Layer 2 of a small transformer language model trained on English Wikipedia (12 layers, counted from 0, width 64).
A neuron's activation on a vector x is GELU(weights . x + bias), where the dot is the dot product.

Input weights of the MLP neurons that the questions are about. A number n stands for n times 0.0094.
n6 (bias -0.037): -2 2 38 -25 8 -11 -40 -48 -15 -42 10 32 20 0 4 10 11 9 -22 4 24 -10 17 -6 6 20 9 42 -49 11 -17 -40 -20 42 -2 -29 39 -20 17 2 11 33 13 3 34 -24 35 -19 17 -4 13 32 -11 -57 -15 -2 15 8 -25 26 -20 -5 -10 3
n9 (bias -0.001): 28 24 22 21 30 9 -9 -21 -4 -14 0 -16 -7 -14 -10 6 31 59 0 -42 21 -18 17 -44 6 -11 17 -2 -17 -22 -2 29 3 11 -15 -6 13 23 -26 5 20 -34 -8 31 -18 21 -23 -28 13 21 24 8 -19 3 -14 7 9 10 -36 11 1 -38 -6 -19
n26 (bias -0.016): 13 -43 30 18 -6 28 -15 -2 7 -19 -46 8 -12 -3 15 2 6 33 4 4 -25 -16 -9 3 4 -8 -5 5 18 15 15 -9 -6 45 11 6 22 10 26 -28 30 -35 -14 -27 -16 -22 -1 -9 16 24 43 -14 -21 8 -8 -13 -24 -5 -3 -29 4 29 -37 -22
n27 (bias -0.021): -24 39 -15 -6 -16 2 6 26 -1 -19 -6 30 3 35 -9 -17 -12 15 9 -4 -27 -18 -14 1 12 -45 -2 29 19 27 -11 -19 19 -27 -10 -13 49 24 9 12 -1 -24 30 -4 -35 0 8 24 -5 -13 -4 -45 -11 -1 -61 48 5 12 9 3 3 39 -13 -5
n30 (bias -0.007): 17 -20 -2 9 -37 -21 -2 -35 -33 4 20 29 47 -22 -1 -18 11 -19 -43 25 23 -11 -27 8 -11 20 35 -15 16 0 -34 -8 16 -10 -10 -31 -8 -2 -4 31 25 12 -11 12 44 8 1 -24 19 -1 -31 -30 26 -19 -33 19 -23 17 -27 34 21 4 3 46
n45 (bias -0.022): -63 34 10 -18 -9 9 -2 33 37 -34 18 23 18 1 -7 -2 -15 21 2 14 -3 44 -22 8 -14 -9 -31 -16 -13 -11 -10 5 15 12 -7 7 15 -8 2 19 -4 -42 24 -22 -1 -26 -53 4 -1 -34 20 42 -7 -5 37 21 24 13 -47 19 2 5 -1 -20
n53 (bias -0.019): -3 5 -3 -22 22 3 -34 3 0 -6 9 3 7 -1 -9 15 17 -29 11 -11 14 -22 -22 12 -12 -17 -22 -2 17 9 -15 25 20 -5 25 -3 24 23 15 32 -16 10 -3 33 -46 17 15 19 2 -3 -33 -21 27 -10 -13 50 -51 10 -9 13 1 0 -12 -21
n68 (bias -0.026): 10 16 18 -15 32 -9 6 -28 17 -16 14 21 -23 -11 1 -14 44 -25 27 28 9 -5 -41 -34 -6 32 -14 7 -42 41 -6 -38 8 -20 -33 27 -37 -14 -40 35 14 -16 33 11 10 4 -24 15 12 16 -5 -7 -26 -35 30 -47 -41 52 -2 32 16 -25 34 -3
n73 (bias -0.013): -30 8 30 -56 -1 -19 -26 -29 34 -23 -2 -2 -13 -18 29 17 -8 10 -4 1 -31 52 -23 -12 2 -8 15 -2 -20 8 -43 8 34 -9 22 9 5 -24 28 3 2 -24 27 10 21 43 5 -25 0 20 -35 42 30 -44 -5 -11 -7 -6 23 12 -10 7 12 8
n87 (bias -0.003): 7 22 -7 3 19 -26 30 3 -5 1 14 -12 5 8 -36 -8 -41 3 38 -18 -32 17 -46 40 1 12 -31 1 -31 25 12 12 -6 16 59 3 11 10 -21 14 7 25 2 45 -14 -26 6 -13 -33 -14 47 -17 24 -25 -25 -5 -12 -16 2 9 -21 -27 16 -27
n101 (bias -0.038): 9 -15 8 -31 -19 32 10 -26 -12 30 21 -1 12 -34 -15 1 6 66 13 -2 15 64 1 1 36 2 -14 -12 -23 17 12 -9 14 40 -31 15 -33 -17 -12 2 17 -19 -25 7 -3 -10 -14 -17 45 8 0 -11 -10 -2 20 -34 -19 24 -58 16 -40 -14 -22 1
n104 (bias -0.025): -14 4 34 -14 -18 26 -3 16 -15 -3 4 -16 13 2 -3 -4 -49 21 38 -14 -28 -12 56 21 -52 0 38 -36 -12 25 6 -29 6 14 24 -5 29 12 5 14 40 16 -2 13 11 12 22 -12 -44 -21 31 -11 -29 23 -13 -8 -32 3 -14 -7 -22 -27 -2 -24
n112 (bias -0.003): -1 -14 -20 -30 13 1 -42 -30 9 -20 10 54 16 -11 20 -18 4 7 -14 -7 -26 8 -25 24 -35 27 23 -20 -23 -7 6 -29 2 -3 -11 -6 -21 31 -15 -37 30 4 -10 -29 1 10 -9 25 -15 31 21 -12 30 -1 -5 8 1 39 29 30 4 16 31 12
n114 (bias -0.016): -1 7 5 -20 -29 -13 -3 13 -14 -2 -10 10 11 2 15 -30 -24 16 -6 51 -25 19 -26 0 -9 9 39 36 -13 3 -18 -18 19 20 -12 -35 20 14 -12 22 15 18 -3 -5 -10 -5 -13 -31 24 -28 16 -24 22 -40 9 15 -18 2 52 -31 25 35 -8 -29
n122 (bias -0.035): 8 22 24 -76 -10 4 -18 9 31 31 26 -3 -5 18 1 -21 -46 7 24 -24 6 14 -1 -21 -8 20 -30 -44 30 11 -28 1 -32 -3 16 -8 31 -10 3 3 2 -1 -9 1 -13 34 -22 -14 14 2 5 44 -24 -1 7 20 16 8 5 -22 -28 25 -34 1
n152 (bias -0.024): 14 -28 9 -49 0 -15 -20 -26 40 25 5 15 5 -32 27 -6 46 -2 -11 30 7 3 -47 -21 -17 3 -31 2 -9 9 -28 -21 17 33 -15 -38 19 0 5 22 -22 23 -3 -10 9 6 -14 -1 40 7 -7 -30 2 3 31 -23 15 52 11 -30 -5 -44 -1 35
n161 (bias -0.028): -6 -10 -24 7 -5 -19 -4 32 -33 17 -29 22 29 7 2 0 4 3 20 -18 -4 13 -21 -16 6 -8 -13 -40 40 -8 27 12 12 -3 12 32 -34 8 13 48 19 7 7 -12 -40 -21 12 14 37 -23 16 -14 14 22 -9 -30 -26 -19 -18 5 -12 -12 4 -5
n162 (bias -0.016): -1 26 49 31 -7 -32 4 -5 -22 9 11 -25 45 12 -11 33 -21 -20 23 -33 1 -10 3 -3 14 4 -18 -4 -19 11 40 -37 10 -6 20 25 -4 -4 -3 11 -8 -11 -19 23 31 -33 27 8 7 -16 40 -38 -1 22 -44 6 5 13 -22 -2 -13 -5 8 -38
n165 (bias -0.054): 31 17 3 23 -7 -12 -21 -37 0 25 -9 -34 14 -9 19 12 44 1 35 -31 -8 -40 -16 28 -26 -25 8 -51 28 12 41 -27 -24 22 22 -1 -27 2 23 27 -53 9 -20 -36 45 21 -30 -1 19 9 9 6 -23 24 -8 46 -17 4 -21 48 -19 -17 19 -20
n180 (bias -0.028): -15 -14 -31 -25 -37 19 16 -21 9 21 22 -27 15 15 20 -15 -16 10 19 1 16 -9 17 71 29 8 14 22 28 9 13 17 3 5 7 12 -25 -6 19 9 -11 -24 -22 -5 -2 -24 35 -36 -22 -26 9 -29 -5 12 26 -16 7 14 10 1 -20 -23 -40 16
n193 (bias -0.016): -3 20 -19 -49 -39 -4 9 -30 48 15 -12 5 4 -30 -1 -18 -21 15 1 7 16 -13 -53 -15 21 5 32 2 -46 -9 25 16 -11 2 -40 -9 48 17 -8 -14 37 10 3 -24 15 29 14 12 -15 47 1 23 -49 -19 -24 42 -24 -15 22 -9 -12 2 4 12
n194 (bias -0.038): -7 1 -16 -10 -4 -4 -15 15 4 -21 -19 13 -7 3 18 -30 26 1 -24 29 -13 0 -16 9 -7 -15 35 15 -15 10 -41 15 -6 -10 12 34 33 -1 -49 -13 -7 8 94 -7 1 -29 5 -6 35 41 12 19 -1 6 -3 8 -35 7 -28 -4 -12 -43 25 29
n196 (bias -0.015): 64 20 3 14 -24 0 -6 6 -18 24 1 -14 10 -10 29 -11 -51 15 22 -2 12 9 -26 40 -8 -27 -29 23 -30 -17 -6 -5 23 21 21 20 13 -7 -9 10 1 -1 -25 -12 5 4 -16 3 10 -24 19 -11 -30 0 -51 7 18 23 -43 18 -6 -24 -9 -17
n204 (bias -0.030): 29 -3 41 17 24 3 16 -18 -40 0 11 -8 -10 5 -4 -29 -6 29 8 -36 -23 38 -13 0 27 21 8 6 -24 30 -18 0 33 28 -21 16 6 42 -13 -10 3 -23 -11 -3 17 31 1 -8 -15 -17 -22 -4 -12 4 -17 1 -28 17 -1 1 -25 -29 16 -35
n205 (bias -0.015): -4 44 -4 -4 -14 -15 -9 -34 -17 -11 4 -13 -5 -3 -3 2 -25 10 15 13 -17 -8 13 23 28 -14 16 15 24 -15 -14 -2 -11 10 29 -32 18 -9 71 10 -10 20 -46 -31 -35 -2 -20 25 -15 6 -16 15 11 -22 4 -10 16 27 0 9 11 8 -37 17
n215 (bias -0.025): 19 -11 -2 26 -39 13 -13 1 26 -8 8 39 -19 23 3 38 -20 33 -2 2 -22 -23 -1 -32 11 -10 28 -40 11 -9 22 31 -7 -26 -38 46 -20 13 11 -9 -42 -17 28 -10 -4 13 -10 21 -12 10 21 22 -3 -4 36 -30 -3 -19 -6 31 -31 -22 -1 -17
n248 (bias -0.017): -11 2 20 23 -6 -25 -8 1 1 10 -20 31 17 -9 -14 1 33 -9 -15 3 -4 -22 -4 -2 11 0 3 16 11 -17 -49 -20 -16 28 -11 -9 11 -39 32 -5 -9 29 -12 -14 59 -48 -11 -9 -4 -2 4 20 -12 -30 26 13 46 -26 -1 26 -17 4 -9 46
n265 (bias -0.023): -21 -15 -25 -14 2 -7 2 -18 5 -2 19 28 -8 24 -26 -14 -43 27 8 -20 18 -3 -26 -7 -23 -14 -22 -7 41 -42 17 -2 8 -12 29 -13 12 -2 47 20 -30 -7 33 7 1 -8 -5 19 14 -15 8 0 25 -9 36 -8 42 -9 -37 36 -37 23 -21 11
n280 (bias -0.009): 6 16 -19 7 6 10 -60 0 2 -1 -35 15 30 -32 4 2 22 -23 39 59 -10 14 -14 27 -8 5 -23 11 -28 10 -5 -13 -17 -7 -31 23 -4 -19 -20 25 -9 -6 18 2 22 -20 -8 -1 6 54 9 -16 2 10 32 11 -12 9 -24 7 -21 -31 9 -11
n288 (bias -0.035): 12 -8 17 -5 -25 16 -22 41 -47 -16 -20 45 -22 21 16 7 1 -11 46 11 -31 -37 7 -20 -12 -35 26 -31 16 14 -4 20 4 10 -26 56 -12 2 -39 -1 -54 -23 34 6 5 13 14 2 -18 16 -5 24 -1 13 15 -19 -13 28 8 16 19 -17 -30 10
n297 (bias -0.010): 38 16 -40 -6 27 21 -22 -1 18 -11 -1 32 18 4 6 -17 2 -33 -22 20 17 5 6 -15 -33 13 13 -1 -16 27 -26 -6 -1 11 4 2 15 24 -19 -10 -33 36 2 17 -4 -47 10 6 -34 20 -30 9 -3 19 -11 32 -10 16 12 -6 -30 -39 16 15
n317 (bias -0.029): 8 0 21 -20 19 -29 18 5 29 -10 -1 -19 12 -37 -8 -17 -13 -18 -31 -36 -15 -12 -3 -5 -11 -22 -3 0 -2 -55 32 40 -7 -1 -1 21 -18 11 -4 -6 40 -12 31 12 -41 20 17 25 2 -3 29 0 34 15 -35 -19 -2 -19 -4 33 29 2 14 18

Each question shows a token from some text and the vector x that enters the MLP there. A number n stands for n times 0.043.

"rab": -50 -15 -29 57 3 17 18 9 10 0 -5 -18 -11 12 41 24 9 2 17 -3 -3 38 35 -38 -12 11 -33 15 11 14 34 4 -19 -58 4 -60 -33 -6 -14 -34 23 8 0 19 17 35 -10 0 -3 9 -11 -20 -29 -39 -35 10 8 7 9 -4 -10 41 25 3
Which neuron lights up most? n27

"r": 2 -6 -17 33 -13 26 -21 26 -22 9 11 1 13 41 14 -31 35 -26 16 -16 -3 -3 38 -9 21 5 -29 14 -1 -22 46 -28 14 -34 12 -45 29 32 -65 -31 31 16 -7 5 19 24 -35 -10 22 18 -13 -1 -26 8 8 -4 21 -30 2 -54 11 -12 9 -24
Which neuron lights up most? n9

" book": -21 -18 -40 28 -6 26 -29 -1 -14 26 -17 3 -4 23 30 33 17 -31 24 -8 23 22 -17 -17 23 11 -21 27 -3 -10 18 -2 -10 3 26 -55 -22 -30 -10 -37 0 -16 -18 57 -3 33 6 44 -9 -12 23 -4 -46 -40 -1 10 -14 -24 -5 -30 6 18 29 43
The two highest activations, in order: n193, n53

":": -19 -11 -6 9 -13 38 -10 9 5 -8 0 -18 -9 30 57 1 -8 -1 0 -22 26 16 6 13 17 -1 10 29 11 -12 12 -22 -16 -36 37 -29 -3 -6 -47 -12 -3 -5 -36 51 14 33 -54 4 -41 -11 29 -11 -18 4 9 -31 -17 -29 -21 -22 29 33 55 16
Which neuron lights up most? n104

"ann": -50 -21 -8 38 20 23 -1 28 -26 6 14 5 -9 14 31 -11 22 -49 13 40 -51 52 35 1 -8 14 -22 5 11 -5 10 8 -8 9 44 -40 4 -19 1 -1 -11 -23 -35 8 9 26 3 16 30 -20 -4 -6 -31 -9 -5 24 -29 -30 -40 -5 49 -3 -5 -25
The three highest activations, in order: n45, n53, n26

"\"": -5 -14 7 17 -14 50 -21 -11 6 24 5 -18 -47 0 46 12 -7 -12 6 -22 -9 17 -11 -4 19 2 -29 22 20 8 15 8 25 -32 42 -60 37 -3 -39 -17 -35 5 6 38 -6 35 -9 17 -1 -27 -25 9 -2 -27 8 -3 4 -53 -1 -34 27 43 -7 15
Which neuron fires most, and how strongly? n122, at about 2.1

"at": -9 -19 -31 1 18 16 -5 -26 28 -10 -3 -30 -19 13 32 12 40 -9 22 24 13 43 48 -35 -9 1 -30 43 13 -30 38 22 16 -19 -7 -2 14 -17 -62 -45 22 -7 14 -13 24 14 -8 -8 -18 13 -1 7 -31 -8 -15 21 -1 -59 -21 -29 23 24 -2 12
Which neuron lights up most? n193

"un": 4 10 -22 31 -21 23 8 35 30 -9 -3 -11 -38 32 23 11 27 -39 -21 20 25 52 21 -12 -7 -15 -58 0 -5 -59 4 2 -3 -6 17 -13 5 -14 -33 -15 43 10 -35 16 -24 74 -5 -9 9 6 6 6 -7 -27 7 -4 -18 -28 -14 -22 11 3 2 31
The three highest activations, in order: n317, n122, n9

"ored": -1 3 -56 20 -4 29 12 7 -14 -39 6 -26 1 -8 29 30 35 -3 -4 13 -20 32 -16 -23 -7 1 -15 18 6 -12 29 -5 -30 -20 58 -51 0 -4 15 -39 -8 -9 -8 56 23 12 -1 43 -16 22 -40 -8 19 0 -5 -16 14 -55 4 23 -11 -14 11 20
Which neuron lights up most? n265

"unn": -20 -7 -64 36 -24 26 10 8 -48 28 24 15 -28 17 10 -4 3 -28 -12 27 -9 46 30 -18 -16 27 -18 17 -19 -34 28 35 8 -19 45 -31 -18 -13 -33 -36 -6 36 -10 15 -15 49 -10 25 10 -10 22 -2 -30 -6 -11 11 -13 -25 12 -11 24 -11 5 3
Which neuron fires most, and how strongly? n87, at about 0.51

" 2": -50 -21 2 27 -38 14 -26 -1 -21 -12 0 15 0 1 28 13 26 -10 -6 0 17 42 -11 10 -3 30 -24 38 39 -1 56 -12 8 -20 32 -3 35 6 -57 -13 -23 18 -25 11 -19 18 -6 25 -35 16 -28 -13 -8 -29 -14 -12 27 -53 -3 -23 33 -9 21 22
Which neuron lights up most? n27

"V": -33 -13 21 28 -2 46 -37 36 2 28 -16 -28 -8 5 7 -19 10 -20 6 1 6 20 52 -27 13 19 -24 21 -8 -3 18 8 17 -37 42 -44 2 -11 -45 -54 -1 5 -43 32 22 21 -11 -13 -27 8 10 14 -23 -2 12 -23 29 -13 -5 -36 8 25 32 -12
Which neuron lights up most? n104

"omp": 11 -30 -33 59 7 8 18 10 -19 -13 -2 5 27 -44 -7 -23 34 -24 47 11 16 16 12 11 -7 18 -23 17 -19 -24 33 -1 -1 -54 18 -52 24 -5 -20 -9 -5 -12 -11 31 21 40 -8 45 -29 -4 -12 33 -7 -13 -10 3 -6 -49 -31 18 -12 10 21 -6
Which neuron lights up most? n280

"ort": -10 -47 -28 49 -28 26 -5 25 16 -13 -15 -5 13 64 28 -9 46 -26 42 -3 15 47 13 -26 3 3 -11 27 7 -24 29 -6 4 -17 10 -37 -13 2 -26 -29 -28 0 -39 0 34 7 -2 5 10 4 -26 -7 12 -38 -21 -11 6 -42 -13 2 -9 20 -1 36
The three highest activations, in order: n248, n30, n265

"est": -7 1 -43 38 26 11 6 10 4 -17 -22 -29 2 16 27 16 52 0 30 2 15 54 19 -10 -6 23 -1 22 21 21 29 -1 -20 -49 16 -34 -5 -23 -46 -46 -14 12 -42 15 13 2 -10 23 8 -3 -63 -3 3 -29 -7 -12 14 -25 -13 -14 8 10 -15 35
Which neuron lights up most? n297

" N": -42 -13 -22 19 10 16 -17 12 -20 22 -21 -21 20 -9 36 -15 22 -42 0 36 36 18 7 1 12 11 -15 -8 17 7 26 8 11 -21 41 -64 11 -6 -38 -43 -28 20 -19 30 10 49 -30 -4 -11 8 16 -10 -13 -13 7 0 39 -28 -27 -49 37 11 6 8
Which neuron lights up most? n152

"itive": 18 11 -30 37 -26 18 9 4 4 -8 -4 -1 -24 12 37 31 -13 2 25 12 14 65 4 -23 20 9 0 28 33 3 25 11 -1 -4 5 -25 1 -29 -51 -40 -8 -3 -35 43 15 -5 -9 41 -38 -8 -38 2 -4 -34 -12 -29 7 -62 -3 -23 -3 6 16 20
The two highest activations, in order: n215, n297

" review": -7 -28 -41 34 -15 29 -28 32 -7 16 -3 -12 -3 -16 10 14 34 -13 18 -4 1 17 -9 -10 19 11 -37 17 13 -1 37 9 -4 6 22 -59 -7 -52 -31 -48 -5 -1 -12 56 0 38 11 56 -8 -16 12 -10 -40 -4 -4 -6 3 -35 21 -21 5 27 0 19
Which neuron lights up most? n26

"us": -6 -4 5 40 29 15 -16 3 3 -9 7 -53 -71 46 48 15 52 -26 24 0 13 21 40 -4 2 -1 -39 18 36 25 40 -24 -1 -11 15 -51 -1 -9 -33 -14 -2 -16 -13 -8 11 18 -7 1 -8 -18 -14 1 -12 -14 8 -7 6 -32 -8 -12 -6 -12 25 -5
Which neuron fires most, and how strongly? n165, at about 2.1

"R": -27 -11 -28 25 -36 29 -11 17 -6 -2 -7 -4 -26 8 2 -36 42 -28 -10 16 9 29 25 27 -4 46 -18 31 4 -3 23 7 3 -40 15 -52 12 -8 -38 -40 1 28 -40 39 20 42 -19 -17 -17 7 2 0 9 -27 7 0 42 -27 -19 -35 20 11 17 17
Which neuron lights up most? n30

"ot": -11 20 8 4 18 -16 2 18 -9 7 -17 -27 -6 32 27 -15 15 -22 19 12 -7 73 20 14 -16 52 -13 12 -3 -32 35 -32 -13 28 24 -37 -1 6 5 -13 14 -28 -15 2 0 62 2 19 5 -31 -37 -15 -35 -8 11 -8 -21 -55 -27 -23 14 -5 14 9
Which neuron fires most, and how strongly? n204, at about 1.9

"c": -4 -12 -24 16 -6 9 1 -9 10 -17 -17 12 -3 28 44 -21 43 -29 32 13 -7 38 41 44 2 -22 -9 44 5 -7 57 3 7 -32 20 -50 21 -13 -79 -39 0 -1 -8 15 -13 31 -17 12 -8 -20 -21 18 -8 -8 -5 -15 2 -14 -22 -15 -26 5 0 20
Which neuron fires most, and how strongly? n194, at about 1.1

"i": 0 -17 -28 47 -2 8 1 -4 -11 11 4 -11 -51 9 51 14 -7 -14 -5 24 11 42 29 4 49 13 -22 -4 33 15 28 20 17 -12 -1 -58 9 -11 -49 -30 -28 10 -27 10 -12 43 -43 -9 -8 15 -39 9 -19 -23 5 -14 17 -33 -16 6 6 9 30 -10
Which neuron lights up most? n204

"es": 3 -20 -33 16 12 -2 15 11 -13 -35 11 -27 -40 11 45 3 15 -15 -14 14 13 6 19 8 28 25 -32 34 20 -8 68 13 -12 -56 20 -11 18 -15 -22 -30 18 18 -15 10 -10 24 -6 6 -4 -47 -20 -6 15 -36 30 -21 -8 -31 23 -29 14 -18 32 21
The three highest activations, in order: n180, n317, n87